Layer 2 of a small transformer language model trained on English Wikipedia (15 layers, counted from 0, width 128). Numbers have three digits each and are written without spaces.
Take only the direct path to the model's output, skipping the later layers: a vector added to the residual stream pushes a token's score in proportion to its dot product with that token's output vector.

Output vectors of the tokens that the questions are about. A number n stands for (n - 500) times 0.0027.
")": 521496703738437385533368614494629515388544571647413411383496731496553525540399493565509472450445421573415389528555385417606575385624499754377471644569508502482481346593495570424446388444544594515624582564549447431586513618532472427361460549542384402266564581439647563493274366313715553472408433626384568283593411643541532357406495523445551559505431645530607324404310530484465502651583
" won": 333512548605531508327486341495562490378591432433499351486402641487461434566550516573462426329437404412507669477315467492704455636516365607324368477511532413375551420569505526545386456376310712601531434712508490605610540486505706458525458473552404464595365414560451344553592608641520428533692633437466575502417481357421497508434531582512704600677502508520486645557404458665500494475517
" film": 527500690407572490497424624586463487274520355497557469422528718547382398303491665532323457497708405375601590398404336775579461587562422580557532531429292399328575566483608568375349479494230525568303513533375581645551735563418610393686638586622548629438332430405442542649434530329600431331467521416519552466539478409542447423496252487621574498355500413563605686475586391542631621615615
" star": 485534726449603583418352498627567542390503292381643461478433645515317557387487607377345444574638343385528685515406486667708434641698392523453461489566301425450593528367481622457330631450267647644528533547245683635558685607325531420705583471724351506455388409441465426598557620355691385469611632441422663469528545344276405433484369527681619627434472265293543623551350625429539520476478
" km": 201467701346593493462444489378316661566448502488273386510515498626533538313458662487489567582406553543418826428361613456619565527521424723702546559570551504474711705490413644394323635501411643537447465571390476508480264555501487526490473566447388468363474389601470630518576602405492407439472514330548756538518555535489451171485423599383597462394379317698357519572351590868614408471474
" wife": 277633816378683729268236549653562400194279501455485376484423481555449505466505728482539793408487755567545741498563281581704482655583356446639490374380135367406694462316307362467445570381247617547504445555304659691493563637461611513458702768573280650569252374407650354533446424374702371428470636569513675262558582362735509488358528568469630560535492381546375549532401571591509723383447
").\n\n": 424596779667476626495338439647545476440525516607317278448502765511561574483304571473510552331541550590340418365548232370776624486763135747485516513506524365434572418587319739442465254329429684570459539645502522574609619670433532437495638574532379430312484510506731521394345533248641541569582443568293580317655414694513583391260308589519518467534356548544545408528155662529506492613545
" service": 443582673499650346462258470575605468437568326380683455423641524556452369450551574460466480427455643549518514550421544556593437637443412521651573425389470442521698573360538611677419469546143461563446568644369525520564446522525485291541482568480529500276478503508638398423646606426430609542365363429533457321622461547681603370462318478533546492654507566479489534597512529540500565494402
" player": 429603737505494530316568435477345635347447646485468431476534428527494829441547554467328498479605460417400566507590314740766595551485426613518536521422458328314682469431760407537438461400157624622477578459347606477407723627586539476639555527522332703498315412538542302605508666469345356308572703517418547339443460498533726333426573511581554568595454340377406608555414378644463383369648
" ft": 364465970456700526257334518757501709501366665211549249471552415610509743488451771481404730461437706576505801394488608402449585614603375691635494505445301359381799572488420578555419501304351550483476486601547731571597547491397411358472323662359454563444525165589513558342685488155412509597421817448513447534505616509377417258540344568494567591623325550362454546485486322501426489564310
"ners": 226683723422525715481521451534388646489440429479603224420690491511250335542465724490297557402707667394708719354762409515516317618519372503719301375404429436271591748533696543490464155621346687760562507565446788533570350402432614432669662503481317515249446318629765320191367733497496424322710463539635798567405522462527546359512324590484576464567370360287278597686242599705499511368537
" mm": 434477737422510556437390423566534707585344576675439429533395676598456548693242568382278488467448484563545705404560390480685440405733449788639462455304340439436702935391486795576293398502302555548323537547334569555581381771428406494613484502453309552536487270588478586438522640294429420470476768521584620436622588335428481330454315580642653598521261264476541400486164490648602594633292
" club": 393573480507566398353380394479439453534491473432455436434590629521568562449552569405535567482452538516549554471570448671733507587487464524651547391479424151364740621429540579667529556465204565617530555466346487513442849341503693604661499481508556374262303466573532294430516714526535307351445676387541630325398491484627562291414534499581522551457452353433478619579499580668466484368700
" killed": 249497708543695413324346451619509713315295515302378330436440592564369641516662476516365488406488632523402723382452334625509340605539218509721465640422463509363529633506433480492320576381407662662412419614309564572709516547533585420435440598536273531414389349506577688471605506558450306441554640461583519467530536422423484636517353569635644623512484351477516555680402587781566624559420
"-": 571474514578417441608330559359489580538456545592524586506359469449541429546592602561573441524509667457534363499627552441536595466475488403577381639500480421463527471413557509405618542408559372527672588538589338511544321415450398590540422421654571554539529482318410528302627488597476642597431523296573483321522434650361428581598448486454434648317485569658651469417517376477575456540434
"n": 546648484412385674603565502557393460455496550498579391472821446486480440570287604526436558579629654337701521342470622695433573477427526491381425582543533448519364459569657529443265457625592519742555438553531575402346381416370534684497501390331642397508491328334531698494514518402626360620417377675520542589484476348362622507515236559391359536642536433606247371543454641582433539392644
" coach": 389548730367426432184386462440447452386419461405458274411533476535608600661593430519410426375451532336613691653565380697673429679399468477487525401370438282265680512384609555704468580431263627532582548592418670561581915458548582577701387451569425678399331414560793376505580620531528357305652679352462588234457539466552758329421526548521630469587469488471385635544390430635423522395501
" Cup": 371532504410455412400467425625495385337667411472391451438589663501565343451501609497519437413579560515547543537564310501573489611550523576354535431195501382433671624620487736633495449293381553743316480520364558622410507437467658398849442504429426556380422444745541368487652632528510316406632640539587504301555501441602563252259464594410684479549419447378609731597575571743476556288446
" residents": 367552497383547574361321480590460657540471559524345397471469538567544621258507486541599619464409625342558607463666545608625381571441321691808648290329396438369644643329297476591579433438192630503304477680613411525726486675447773503473418685394317510342548425760496514323636593379491335354557548460211544457532510451563608403338364545494562575685487334626334645608316620594507668531517
" District": 381467650501678714289290472526542436352416550326445451430431608542507461435489574412647478518540553314383540492338497548575404716370431612572608310521479550504482449394520531552544467402454553494597437433488609436523498597730634494592509591298439402501571442633520444482660497471423584454510441542458744379573590534697527303277604577529374493489450455600440578618486821581323537301464
" kill": 336516689280728481390324454632455630282303551373496393447536473548449583563553466496239621414636633531448624355431367597539393763636411487796456526444347545525445609300322477527494502431226732579299530670224646643622565554540510510431664573570363513469456474519606534426624661607529345305597425494490506519714527406302563482487297540639560514490518236324569521489482541734487665493574
" shot": 406581627468601513293486464681450595304309431324587342444552577554510662533597482524298495302566436588512688403408365575558385566598322576647445541396335518375544510533492598370343538313299631625511430608298651666569621514544570428615521562618295594412414464427525414638461513473486417472581636385522597439583482423341408434517366531646690607491485350518561609649445451781518531635467
" forces": 402580714531623648323356431497455638468488527403341390428623553522510669426517450423459592510411672435441415394541234613600197688457316615776527410302305531598806654265206678740514285332305702662480520602311612544521573426514584388514611527449321693240357480487740492362476560662463383412555510428532409336613498428500590430574446535553657539521513305503560555589455604771473711376504
" attack": 379525703428615429461390446554232677273375462259411400408574421526570673467584533483309528380590607508557580464341388609532255599568381507782510553362418530443635582416353672474462426410314743560384528594325736444498520403592600497674577596565379534304361463540576554445457580524402368445523485477575655458646448604357534606533374488616620508606525286333584446572470568822504615539551
" album": 418575399378618591528455475567577569276301448560365527420445538530507298365413712651551600430679356561478566422457254518688503474665481564656463515228464164200686735391563588614285308614192481516271371676334657581543682667720519336764716674577457467615238441561631507604329784347536371415296660391390610425523555292589551499450330523449506668496458620581530873318368425585559542600525
"eball": 288597661135546346286373487471541659308435547436610265428418472547446510529632621481420546265767583519605634475724569725891592605413418628442474437390549283198516538370407739709462226565308584534552600510366569712411636465407568565787466657565359620346170529503510211298656699448490506171683719551583393476612612438523470142323536862806540465494415481392400686648277443542551540252608
" seat": 441539739389752549236312371450477336507373415409478397367443496561391492453437439633424777575534635564450649493633463576543604844627361647570452276507574545322784568385358346624448555447311578601547478629382626469478398427706570496526702581477342433286682564648327499522553607491550454412541471335474707337710506381602600459238418514433606595582443466568467544503482666593393382240348
"thlet": 371625636200306493376355483627598473551299594356604292420308773593406510617457468498527660416447423424635738507481408574693449532464431647500452374350606138296547563539371819604635428305297692734439582527306588636408631619549562543724580562318340727535487345742605311337662551561510394463559658532467442440562545421503695196366440638685606512409411282666341624607201436635536449460535
"ba": 344696660464703576614239471531397636323562403516581377428482484486395453548532658600524516530614645413510623405409475471559517502637419516540477607495545521351434495347267562643323498482498538628349511629550571492528530525458577576554532502486532628485603399620552445532647461553453361481401579374446602410489582580449461253481322682446622435510413263480384697531307649541566464332435
" runs": 391472729543620422404405418591409682431520394432588329537589528516484528580523589497371614542461542494529698453550309504653314538702313625636556470411580362301737677293458618543559532495183568592523474615504505559660537590411618501432512457470279405531535363433473463504494669781486347432664549307538582490491485353627466270480305578481657484453427437436349525686278498543422668437532

Output weights of attention head 0. The head adds the sum of these rows, row i times number i of z. A number n stands for (n - 500) times 0.0014.
o0: 668612041219456627656717461474449555535512500488527290537397261539613435488485625492599431551569420422549679443737637608551570563299461310347539587643437350130453452518684338640404523504436605476474378483615274465765569456686604382268478779500713667495605578662501589549484609509543550274391572355384605537316463441454514393602362542307554755573502411352433486584545452397547400644455
o1: 563358576599424501511542483632755581487626659616402583454442308474154205512639338356616338440591429321601526395458467428321097274455688413612535370658441416385618301496600458532570359380566566588568510580454466441580551398610618823609564436503525589449511215698598549613512486624613489447394329556556515551486518299684530592646524561400528447546482526396522544456584435647421658397447
o2: 665449549667501448557424629597550539434500542514681410426551200607365601452491416657308416650504517529528448671543358447238547400275673535498654530641522548649595527344407357481493440599670450363615605641462532489534717517568245577505426433797472519374409495289738572553514366286594664516398485235463447441497605555500523413645235343322509315606325654507588537603567392244545446607571
o3: 682471582464577502313494421386494677444439581600415277466465464562504334576245514500455503520257497446526539447482420306356524637461595338436438782441621627464536739611498459580520424590359463413589516629539319268646478645547705352457598401418568330549733488504454638448394513584529576474461562499621398461501502491534361352448491549543697621522428641624307413504457523486764541573462
o4: 577432673598583450241515335426492442794499526471613548265394563499386522649439523449469598402259558336545414449506632557423572533500542340411302476475569464503359386551503550527506557498659702438754530515437421433481541326593566625614430501554358482582448475710567758451539319601386308360738641480478507671308512430470498361390621586366633504391701519436625482556444435768422562425435
o5: 415498451339639513351702726352479453498436477350455627611320528640397407430600423501481521520612443597621498556403578492465536361355467555584480304583526593708552596433361529484603522460438552447394620484617574581444337579254319499635449611547429461460430458671468488767447664401330405675403534551324417697599661214469537646379585585788482462354511415471409512500382572320672473605535
o6: 622441357413608700442519433641460752656267682669622386557499520247458465332655483600525340370620500482573514287479460489516287720472283539564433652384407580549494514654366318408643401479501420317389560465504328394408700363260713474565736568583490593333488620421617549459660464640434588491575570483581324433271761474456465656648469335482576544519607531546609483429433355631321584571421
o7: 550480389506648683561575522330393670446356476733319512394436459586550506491644510351526485678387617421321321480438387597409449449752645473610529561738420638520413478485318388484600428478527438457412597658502583482539469453858426414645593616598639437331546575519276583575386275370299613557540306452518463658770508496421457542661635382447460279542533478757484372552383415440509508425361
o8: 600484419458416591320313461507347346473535454523404407504322592418595439526484638577553512400554372473665517423409424565534495510460631599531494415435440634371623247713406527346556237552446460493536489478606559643321657531597631664549752503611689510758491595632567453411535481561389413412479416614514444517443659650473471553426839606547373397580483365388363524520347416307466490497621
o9: 530482431384389529931546383444601479705510623509387280370612445329638521654494448410435337385568643357398361477519574794682618650312471625685456281453695483627483499465334627562415485512333432692625461459535378518352308677739532446655525226401490534443555517762421393358451451584669547498610554407461487297495437468679670509513642338523327528392616533341442386581552515590276630465484
o10: 624456528686466528516557463684455562718577598353613435608503490454431607482527485495301521540477531501675379470504264456525635266441427538489515478467349541457624643475465565555713796498542415423677514604563489520409446580759494508905637538579574350591548369500499290653558624462374329348471387376390500287411385415488353332388130534370410386358483627414519513483474384443617805591650
o11: 439401277381704507393555407511563413936630437496373419395541336640584556531484453451465551676503645467468510476491772459240539342468477761702535423460404662475556777370143295428478527541630341532405480581511576436376380617578419384421443624292394355379635507758198523352418466650621541490428220541519376569597568454722382659549541354436529706568563688450600612486542491534494584616399
o12: 469405652176629640367505455635320549225465449496451632303424403333461399522434486399433448604485636432618546334560462662710367513580778453400425637638471710599544446293447383570436679511560432362496507264611467435410514340609498704367544403450477572638701495399506470544705437595556450565380605510610486482586526531369464435392511686478497614554589276407407424530541463631862637431493
o13: 619501309402615585314612637479534705464595596393569162385402673344635453524587607512578617478559632840563191446463226472540558370646425459289603588325332434538249383636581451410463332256594398521372638495590642531627671694654458576644564553643321427656435424513466430540358473453540506625430565440526476690458593443387439575704511508386421458402551482683701541382256334505361412717458
o14: 531599450667433307253475318255550491329527612573402576710435408442682321496406748469318383601609439558394382507517574487569376591558493568538476484495510392470488428506491716606415529659408550481554678596526507562364393664527705632773454370885294599640251533624652521472420503478452157479455809300509325555573446559318650494397505374616468445475466335491749455405542417641634405421465
o15: 287569347355547481511730393666481458421556408421484690605568392472440456454556522584374478408583435386560355517602308474836505498443328194644394361376610442435571600373433500668507571496573538500495604389418667397684599585429530624596381478646415508640343503526632344523406626608293340158718336627401502545432484410460632741562634564491409533460225444630481680509785545480386728429630
o16: 500354633134378502599747436649536743532361548673583516470439467557341423668385645311606514557635434627452610580403333388360475531476631388433557600413309435562529606556270296520500524597599626524575419324703379385491479490424430421649337681467369918482524537657524574559717416632624427580380658459480378423445515429618326446399640736448565633291625437474312356467625382467518529433347
o17: 453386786297410224652460720580648564522412388497600477530292446542285575433589668491393357363566453461687604517419535502416401280422518392542301646458563527568542515346385615701438490622550356550299678490523562681704522213464678531641386495495566743507384549525446726444606479384598681410712395471382480481313489347575657405564460350421365531545373485558623469345465655316564819564510
o18: 723411430542761576440366539613503568330336589639334287439433542458478610338748466552559547560603322645468429617756639356513563378516410479413528495256500400368512237560523257366365285452528433436433504289709592511468521699526520522356486465640598473654510587457456571299534464654583625253625552668384527598764502306441527439467470320520569615402643561898683507298639559566393527535236
o19: 556362492541412455390630433619441270350564778422638418493543502634366686428384558536347436312489552480513477351431440681455557553612587544435445449510370397476368342529521518344340588500283529591430405524506611634335403595655589541528422528583333603592385415479534735602362445544653370575752473650621382528589312460440680759435430308655595667498404596591762384562392457674311509576332
o20: 458553609661538522372268318674620355545494489567274467385582240532533557649440552469612444317486554570204609631555653318428241342683656384456465349377444284567496564727589486704639516515339581561334444631540549542585407477492387393408328507618587573510344532678550502464180426491559475542619362707439134554572538537539638662575563563525636488590378565561469424581469499314436622604662
o21: 527533476512665714658459327546447444482412659441214424555350435470540405432574430341480593363604294560614456426374475438523517547499512608425610375617514635647357427461354542740597420421535427454551441540600488558244437445591464603516424335496386421475797500495466568580645525345430656418449458617528544859698625487454630433399481476346365437659486374602596345488462606438496643543628
o22: 677437476516317353638484523483321614699439585261626450470487460256275553453705534434292483518543596351392650423708526471566757494552317489754432554431366393479327480299388633554476382503579432685417379561529791660316562553493523534587505410612393414448783508281457492523304508558550354604543620327374450478631430511534515356839442417620494432462719566502568426614482434457492581589709
o23: 685680533509608442261395422456344373257457731208617584448813389547496546490671497455413540677372684466627543366452473582316417563427367410502633679576594559677620538515671489599481591535383647476600540523497489417487487427542394604494270393454514581431419537409652388394537448515408666330511412299678496400673565612524590247621536584509635330360541459563610233638527381541422418400443
o24: 622549418471333538753640429582593583413360598439387417582436558480700591542496748552544695464508374557515342461684353475524485420386675466729569684441271471372251681688358327420670465470453505468504480390421425591486483368587355510503468691468447459469364520463662447497571410689336625398556659549342387481586616646365560400372531669382373704471472414354303435484488592606543565369594
o25: 680679406504600614706530451514568671587712275620482464545541400443597560459428785626546346488369637583487540581455553583766354655555425535569615486557427539451438443494591611354504297472183451515391486416511471553698555421393582452433457464350594498505267547385450672452228267513508470522577368529310323631563440534431324468551472226426467468573421574393511646498358529548695600685428
o26: 647572526615455461510547596361433692441534473450445644484525620288633475529381509531475463368550763533502489453455289510412319611561462544516528586573525682567601594662342666792301500622499295615306560581409662552282376314433492312494796505424535491356661502538669533608302636404456273453397467398552547382566481225547519559567437426721438639538598337395413445410588503494550350520531
o27: 538534353467390446518374579758469279434507523455463471397604481283584636590622561502592516477439635640688492677469521710475492387494437379631569416341396586270359377434684521718469638536613521492514398509396442536618668560614374747375398518558521456391461598623435404393426419522440542417523379331516295678501543528644308792386772571397313446542380451449428519278453506653529699442583
o28: 683267440584343815419421691535507532557538697521450498397533513486403342286575370519616430459444557405386357487540442349436441776496395574668498480468544563598474666533505441503495549418426650415475444493641501568446400313595744724426523318615331547269446300595289542368442445736209477617519341447416606617804432542431379448595626651476525627568511456456396457648616480542583374631599
o29: 505520418396539448410639345626319600583554659750410365570426429635529612516602596554605584672504519562377560637359467464368633500487701553482604430540536484482558507540611345403428442429463288526369586477562499554386523449470376342450587546521393608460710415509507662552430586514453597587447762338580342616516625401348516567399629588422409367659363267378531492518471421420597611242286
o30: 612515463241548520464283517379554447751484420559494514510473616458533525621396539472585591559425574366560440653470542318446576383704431484788661636568493407390571538597318416678458639645273374551693430403627379610770402455507749554550521614304636217501596451510368462365694444387464571599458592593269569356326765255595487369547417422506510437405417660674315500313501562367557641352443
o31: 393499306509329517435562517414591529366589422650616530496385477537360492497631539552536526496612626453385636448590641504496535565721434554659451466548438567435507332668553498442505532594506497645354503542528411564495577290486419477528555500615681448477627551500390530533535340467446493893369517449608498400433631195495574589508477343489561337495288630575370637253451439602496406383429
o32: 603407551848355413572621601601550638447691554540653616251262329516385789402403464397641454429311745598357499587656385489548455557436423360504387393376541341633398499464512611637383510785699532559506484542632450549326336527320421604496253593585533503541180236502709495320676393461594426414474603488588574483426508307439631656333437489436612447570629500542548616615524425311547470497506
o33: 540505581503570529389471681556589424520496871592234402526484489281412616378549490456553457521439727438594329396461443408586684647439338435393407463683322386532516512468387294472388571488723462602790541484443471604272459729422468466620652654425528352482695422542594603372643627516394839687386333338618373518667381360581589501594462311488348527445320498476312540498429814333575678388437
o34: 352423433578662471455792326705502707565452376508499486621517316518609534655633662304235490494703403530214496329449504430547507638664396489555454642436616368539656512620661517417530670305435536631534513555401438649430530454375297199755462425502498444606383653458437427406381743725534532373424400556427463547545422596465303530697496516305366514471554616558589355448506334513401610491610
o35: 551720538389499598315386367470525365540612730439342518675652525452503411527494257487561335359491638613198626409451575537765511507520538594531474469337605447697568880355700628438457558527477390597517577519434441415524738539299631305593628423357670548452293466387451538442263629508618423480666421548640353332459370479637416492380424502523555520561490356387426646477553465561434595399581
o36: 723474455604350292621593486402514450515455644464366542434450529537695470687412187456503596486379683287486429600757539439478577443500336733462559514407595369432587574641489610569431520352666400648557485443792651416449257360660602854327416509388537469611487400764310373367644432539725201474586687554196575615519205630432474454676457485415470431564534304491539402550383636532186575620455
o37: 601656622654724556396433527264339523376394466516530466622598433511371615565583460577529493490444730461584411683498468604505665520450504284677343508486498630854402522408443543603559501551529410417593458476247530426372380434612368495451452518399428533208551441399397429635550490425423529739337437404536332304517633601407572552615490597478540272613344559531648380752480581419436830463405
o38: 437606425453417585637490407598620533375546393750650417491358536487493634451740346792794627491381462260726428487512497398581641389435503560131468579627500505161286336559452523508414457441506581503417611461650372371731397338722583724343586582546578480568666456491527508303550506672492640397357521358497549451489422613684480494453603535655469491650291447523317483474229429362614193431811
o39: 486507537394430434528625327608560506234367551663546490630418423351611587568435467407546409509506476611460317712596464650264618511487692399521708400390570342615575503538706557467403674333441422624460748568246434556365674347339526401676574511638588424531430467599388565688224620718619531433405433409628469350512674552352358748573584388443492573324418565434599471574400289502441421467545
o40: 592454420625590371523353688401524250457758458608384565482685574392682354424415728579480497484650466524449360492609525396557473625675527475553691636574365550354508422637606341329435541620284449513461540524535302406483648548508700453308490574614466409600194379308533510486466525310604400389591437606307392436542444529685667504478578830479685536325498470513334743247466587373500497550488
o41: 527460536532511522681615596506400559557482509381564463418702472538563451420527534556497324508570305469457583612582597544479503459470610544617319495508503544694522573570638353598639570418564461577717568534535547520341466348449445396637567679505448315393403524464224540664514393610313464488483380521481674394641597494360458428377451443321413604393321418504485522477641611349372622416509
o42: 574173310469586450310393318716178375726511575370337484542499576492722300541492619517431510925512449500566781582452582634500583489365287614606362447452560515457495542401411616493669392637412557502307438564507355427425506451555519420337465375152392470437634563587421669682616787632388377496727540490285593407447446635455367558562421357319598545552622634725544498737521666552407398437555
o43: 420484543543547537412572378333585549550557442386344584647589375559594526568634371501625477582286652480509612564425507501489530497628445371327489469329676460279586585347533459476404553653456397503364276555391461304549471659412558433454457466323517486495368634605598454502484452366643441471467366265583542885425543505530595328520726460468594530665624506711548514257670543481602455501639
o44: 471313529625318528638637648474393546576383550652629518744374577389406460442523546574417507407440411480688503578409444525601479569657361316400581398503405470471592409380494624544426402288497468543496453361423330584601561525514394576731617120377720565531511460657653245549692505542467645520540554601615580614498388479568508428470333641341372389517442656459633465633368476407417490573480
o45: 594526524482572774593238719499492488503504514624384489542379644495402517261636499452564701612609623354535329411603415469519291683519285454683481516460404546602433378495418358427370424566490418582305389396512618525654468553677341622329579668486439452540586606463379633439524570420296458667556303507265489739531487448767315491592213678486446573513668596397481433493488633565626552447309
o46: 478594608299436507498733412624479539755452626459412424362285429479635464561529426610373506617699370597497653454525312441489496417618755633489543505617442406473510508597607601345380605253453459481483657538560539522508428392520643613697532455578525243624514427560300562491427431489530529566557574544446678751604569370352385307589390376369490465447456403582337537464455468349657333421526
o47: 508407491380429334487425417434619688574528665512464637479702588551613375442339492474776380641375490550425405570706557398523473431331374760582547738421360399494560726558508541617513477673564537515515683425687551457538557486411606392353276358452398491377441586464417459415471351603427399620561612498589626364369614623490479532331418332526617539391268395565410476601368506358799433654393
o48: 448538620311347412694587361384541503474648581688456477632614583506370481369554362356476592368538488545485488417635349401506724503643603340419394501498471498591605541348779459626324724544544477733309404411451548497413539624424512595693274558231500470592499491637403334310402476588557429594594616530633524444507344509831499500366378615423507554561362594612419342467553558453564646448217
o49: 557357521627465640839376712724527567445481577526586742527531600747382571317360601578291582477319300617440542595463478709422542392726396639639554505434237625574413353386370519283462545536477510295591517542689422536591386647669487410504510489737423454523463594018442540613753314353508563390300214455442731690479508579488496543432239257493414364589514513462598413444580481403545527664331
o50: 536562738492587360583468509494427373322354308395429602395678657386690710593410507493424381503569593589495300439528447522599518544413698480652520624364574673468724534389763601426615460457515634414482447512462487509338522294577524325230294292425546528459379547337459384410388484584773314509445288503417415539627379849208504555563688657553632453528540398476479453505519672575615612714349
o51: 511358565455593549529536497400348691297574439572351594553358279630534605420509576446446651575460170472476517393525554568467507462581481455364333442506720669567741354705443315747510317448568491590542695491564544537467443464599487562376619494431387459448736415532674667392656619676334591531242326317517448546574530542564634462666511383456589493617287414473731117466466627442544391436400
o52: 469725615511543482294549335569805596335444421655325600441408395302363385498498459349585525512607367553610679505443622333508602530476653490443552455487347435414617615440332463433492462486642194525409503564558489523200574414541430488682550572558581419749547544533572582582563353339538515526341501510490467501362548484443494622552644605407598474532460428595481561475458584272783481486597
o53: 531436495488354458731455561522559589520254703431494446544528499655580537488567422349576710472368585456538302485759415398466415325563211505645496599347602289443539502580576451479568603625378259650485464609430793690642338696679452535316555485488623492360333388513536593627349608377383394689646427597451494571413647361692537558289514293497477481501436498610523584508475402414525483414393
o54: 605493522237401493786647620361534427645497317519595372564583469407269274447459780393473603464727485456480274516457482496452487381539583356431629610534611521502546492345463588585359464395482358544517564562324518551576482686588521305696411461474670480581538446522516397690229549450563598621636571511404704614385354330497390271394528428390315641522474584626445822401491416411659613488678
o55: 569452453436559498643424494438591541463528475480644546377387640753357492594615447393545420448556484375585454323476601364463555592678402634426445451598384500409756614393655421408393495657617638535449529601695456565267319566474384410676384467523488441534560460504614427641301417392284563497644556261535393687534598455502362603249464337483626508546420585589599554442449470454538527455679
o56: 555643438539574324701665431386365566855379363415355566353570628284453625494453457660563304293847341499560467668500473597766466458499439424416363334293535369439568415546437562637585383553439625537342606513389580408446697638516569595444523333425649603369422566671447472442545819288547456328485632235315405423433667536479451676660281321442405424628546808551778383538737402686229420503612
o57: 447309525759462359808392676366575658395410605671552401410442617596583545335395520479595456599429718457230727488663643571554414641355287468430475541440418615321406354516611435544787518539661566554601615460643420172507472565480523717666393427617600500429587404570298525408460494551480575336428429370741677317501419554487486361227504654434416537592571457673544425512386205498454432379547
o58: 505676468492515489621328630672473581510383289363505553332529613585569474209479246481700480468457612337680357458594486583496559532660595597717775271353256587499387603360439511487348506646272741462207548557499479630542533560540417460374495498471393443509459594486543455410061454250802437525504449571463530521458623603620455562327693443362266645687447661483551524617711285617558534628492
o59: 518583358492495760558604451469488607687566476627600611606582595487414590629120595564507459197488535613500276431566583448518374437344340513458618397473378570533658564519698434428566364566428627521401501580512571605382413489464440395353473230441545678567369303480573409641486463638648493483412476405560713495460561503684549590314700506397429464446663419192488682474540659366570286498416
o60: 448517613507339615666518267429768417445398487442312569619605444313441669697524484599310341473431433549460762462351492685260641353621598512413479531620559519431455482363615470333511484536401594438323498592506615450403392473704448498530604297604270602577715551423521745500510280307870467461482572480587593364398602172506754413532646532718556505599537382599524375460355489468563527496375
o61: 549501478468374507553351493218479705500319423302439614411549464552624494397331558307645341814511585554589356364410396299449522390621322474609653313590372457488328757487431698519677402677573675315264604590696588469247375456373591543559649538459434679463619505351370695661571392319533485752504607612332498508504261450334422472654364692597520490458480644522507464519418364640632748713586
o62: 477576539466388492509525555564584497366648575483690302486318443404482504412500568599417509498435609378552539496583437486407533758440494486860582340625630434540487627503435479686281381492324423571349600616718461523494536491377327504500480492588383389721690396641394636585576476476445415472535434610542678512577467486273522470676182646459499372508302402462440390715579556403631448552211
o63: 610385319497604481711534533504432673467771591424577618618421465405281512366548630424547635481454474432574342249387519460500504470501492459492491740477544498667367463560304405539494304527718497594461486645412546514594576679512405606590444572569527406553438456421409482433628445627395585405509512575665476736465459390371540539520262602394537266355424480339479458470413431578702649594461

Each question shows a token from some text and the vector z that the head gathered there. A number n stands for (n - 500) times 0.01.

"ja": 475465605252658406548399596429510435604508465369613489678366544343410357526615676469574254445370294647545413512704473538557329595577379247633493590603378539446590515597417649390512522537681658
Pushed up most: "-"

"ults": 451585549278660438526327668509424405622463548437515368648469569334413331489582619476566401469415221714614553548529522473512365643571401285555496649585438418482589525585372609401484492339555576
Pushed up most: " won"

"2": 418458555223623470492414559365546422591439516378608463647484555319412380474647627504545277302363210641620404497750419513555293581536311225640518534607376574404583476604376651375412608518671623
Pushed up most: " shot"

"ci": 442449491221563428515347613415543426590396416394603431695381543416404354498625592505602269442375236698582478499753401505637291550557366291633467527582369579435624492600388613413512555499683666
Which two tokens does it push up most, strongest first? " wife", ").\n\n"

" in": 573534695246363541519328553508497435523544497439349380630378670341445325448675659429418434453529091660719434353581472436670466683503405286542507566669451500458586694588493587430580592532594618
Pushed up most: " album"

"ly": 429501491213597413533324610465523385555404442370542442662423564372415346437647594479620276395384276685526504543757449482653246528550309358609467557526343536407647496558381665397451526534663640
Which two tokens does it push up most, strongest first? ").\n\n", " wife"

" results": 445587548340645488528324614526407415613515587430503386673491554350392336468552628448578439484429220753595513570492582456502405635600424319535511699571450435464596547544372596368522487381546517
Which of these tokens does it push down most? " attack"

"erson": 469527607265551471553313588432521386582463554397580426615499603335385337517651669432504314419384204693649462476649481480561362593522350249560510617610406451454586544499446628291539548486596636
Pushed up most: " star"

" States": 478465451224599426596334582437506403561397451411610470661386519413334300544623517535632303387433326688590453441690463506656320491478386291701487522445356522365579524585437640400452461500648631
Which two tokens does it push up most, strongest first? "eball", " won"

" out": 393355608224616349552382445477501508628368441375533442697458521349496397523715734524529198298296227673621470497829349489471265600550223283599541490658402585473674471704408597472463522522684700
Which of these tokens does it push down most? "thlet"

"|": 462478577238617448523346570441505415609474533403598414663413522336380360554619638459556318467371245678578424520642485487522334559563362275570529610619450489509606549557412636381565460524635635
Which of these tokens does it push down most? " residents"

"ional": 443472493300597379579303563408658421548422515388513343649395493329465342459663575460584288373397261683613500466725447559590290641516299258612596595487338583434599571700371608410553491397633667
Pushed up most: " runs"

" would": 545484435250617421529381683489538434575400464411536429700443555432396334497615560507618344415398265659560495552680483507668268567540313339707401498446376578416657444562433632392442509528697597
Which of these tokens does it push down most? " service"

"om": 418469604206569376475360596385498414592465425357616391699372551308406278496663649520554259399400252694580465491710401530598273567593377258589481544655433544469620491606382654399475549472697666
Pushed up most: ")"

".\n\n": 374447547212492438471311529517544382622428457323529362641399432372485294533700703418631301422387202734617496539774409420568274600565406307569505653633432542388631551577342595421539500533733701
Which of these tokens does it push down most? " coach"

"ation": 480554554211659419538214653485541271603424558441453492580374536302448364483646667498591252398397215624567475558716515483604357625589378227588522596502397476393572609523472699330560496442637616
Pushed up most: " coach"

" the": 441434529199597404529324623422544451594370435374608475719369542365419353493641654510603223437381219701552458520785397510652295554555333271598484547597340592434606505615386603408523565474699666
Pushed up most: " wife"

" life": 419511611203576438523342535455471454593461396434476425624486592319498328482639706490503289411409264630665413542661486465502363687563342330514476569668467495398701515527404602434519510503588639
Which of these tokens does it push down most? "eball"

")": 443467505199520451536362586429556407572383407360579447697370537421410354479630567493542256409410258723574460485772442490615261500556404299637436527583360584392641493563439630467477489521664677
Which two tokens does it push up most, strongest first? ").\n\n", " wife"

"s": 382454530226502414569348561452585441530352451299628423671381427410435338461654635466595345427376303722575475542755389502593293518520442226674543587655317593362659481666362666433588595494764666
Pushed up most: " mm"

" on": 452474491196507471533377602427552406560393410367586453707367537458394356485625539485549269422412278723561464475765464472618254503545410326635425519575349593379634470561440633492477468541665674
Which of these tokens does it push down most? " coach"

"R": 440573622213620428520372596455471422592483461441552408674466563339374314489600603537560309452423254715568416511606498432506318623585351339504468570650454452449600529557390679365485508445568578
Which of these tokens does it push down most? " mm"

"1": 350460436234609407580300581498493418598372544389565423725401524389388293505666620558691201385404198750531472528738445422644249559591299302605543551496391573384673484616364682415501468495693636
Pushed up most: ").\n\n"

"9": 463512468327769439463337681586495507593433556343420371612493548338432359407570649503678386457363104774503492649645599410537408745638252370615461668438403522379643439490389658294455504442621461
Which two tokens does it push up most, strongest first? " seat", " District"

"ary": 426535500294684435544263557530459431613414587386504465663449621364435352411633688502603305408388213703589469501643502474578347567610362266533518664504373587447625542613331613359548536453631646
Pushed up most: " won"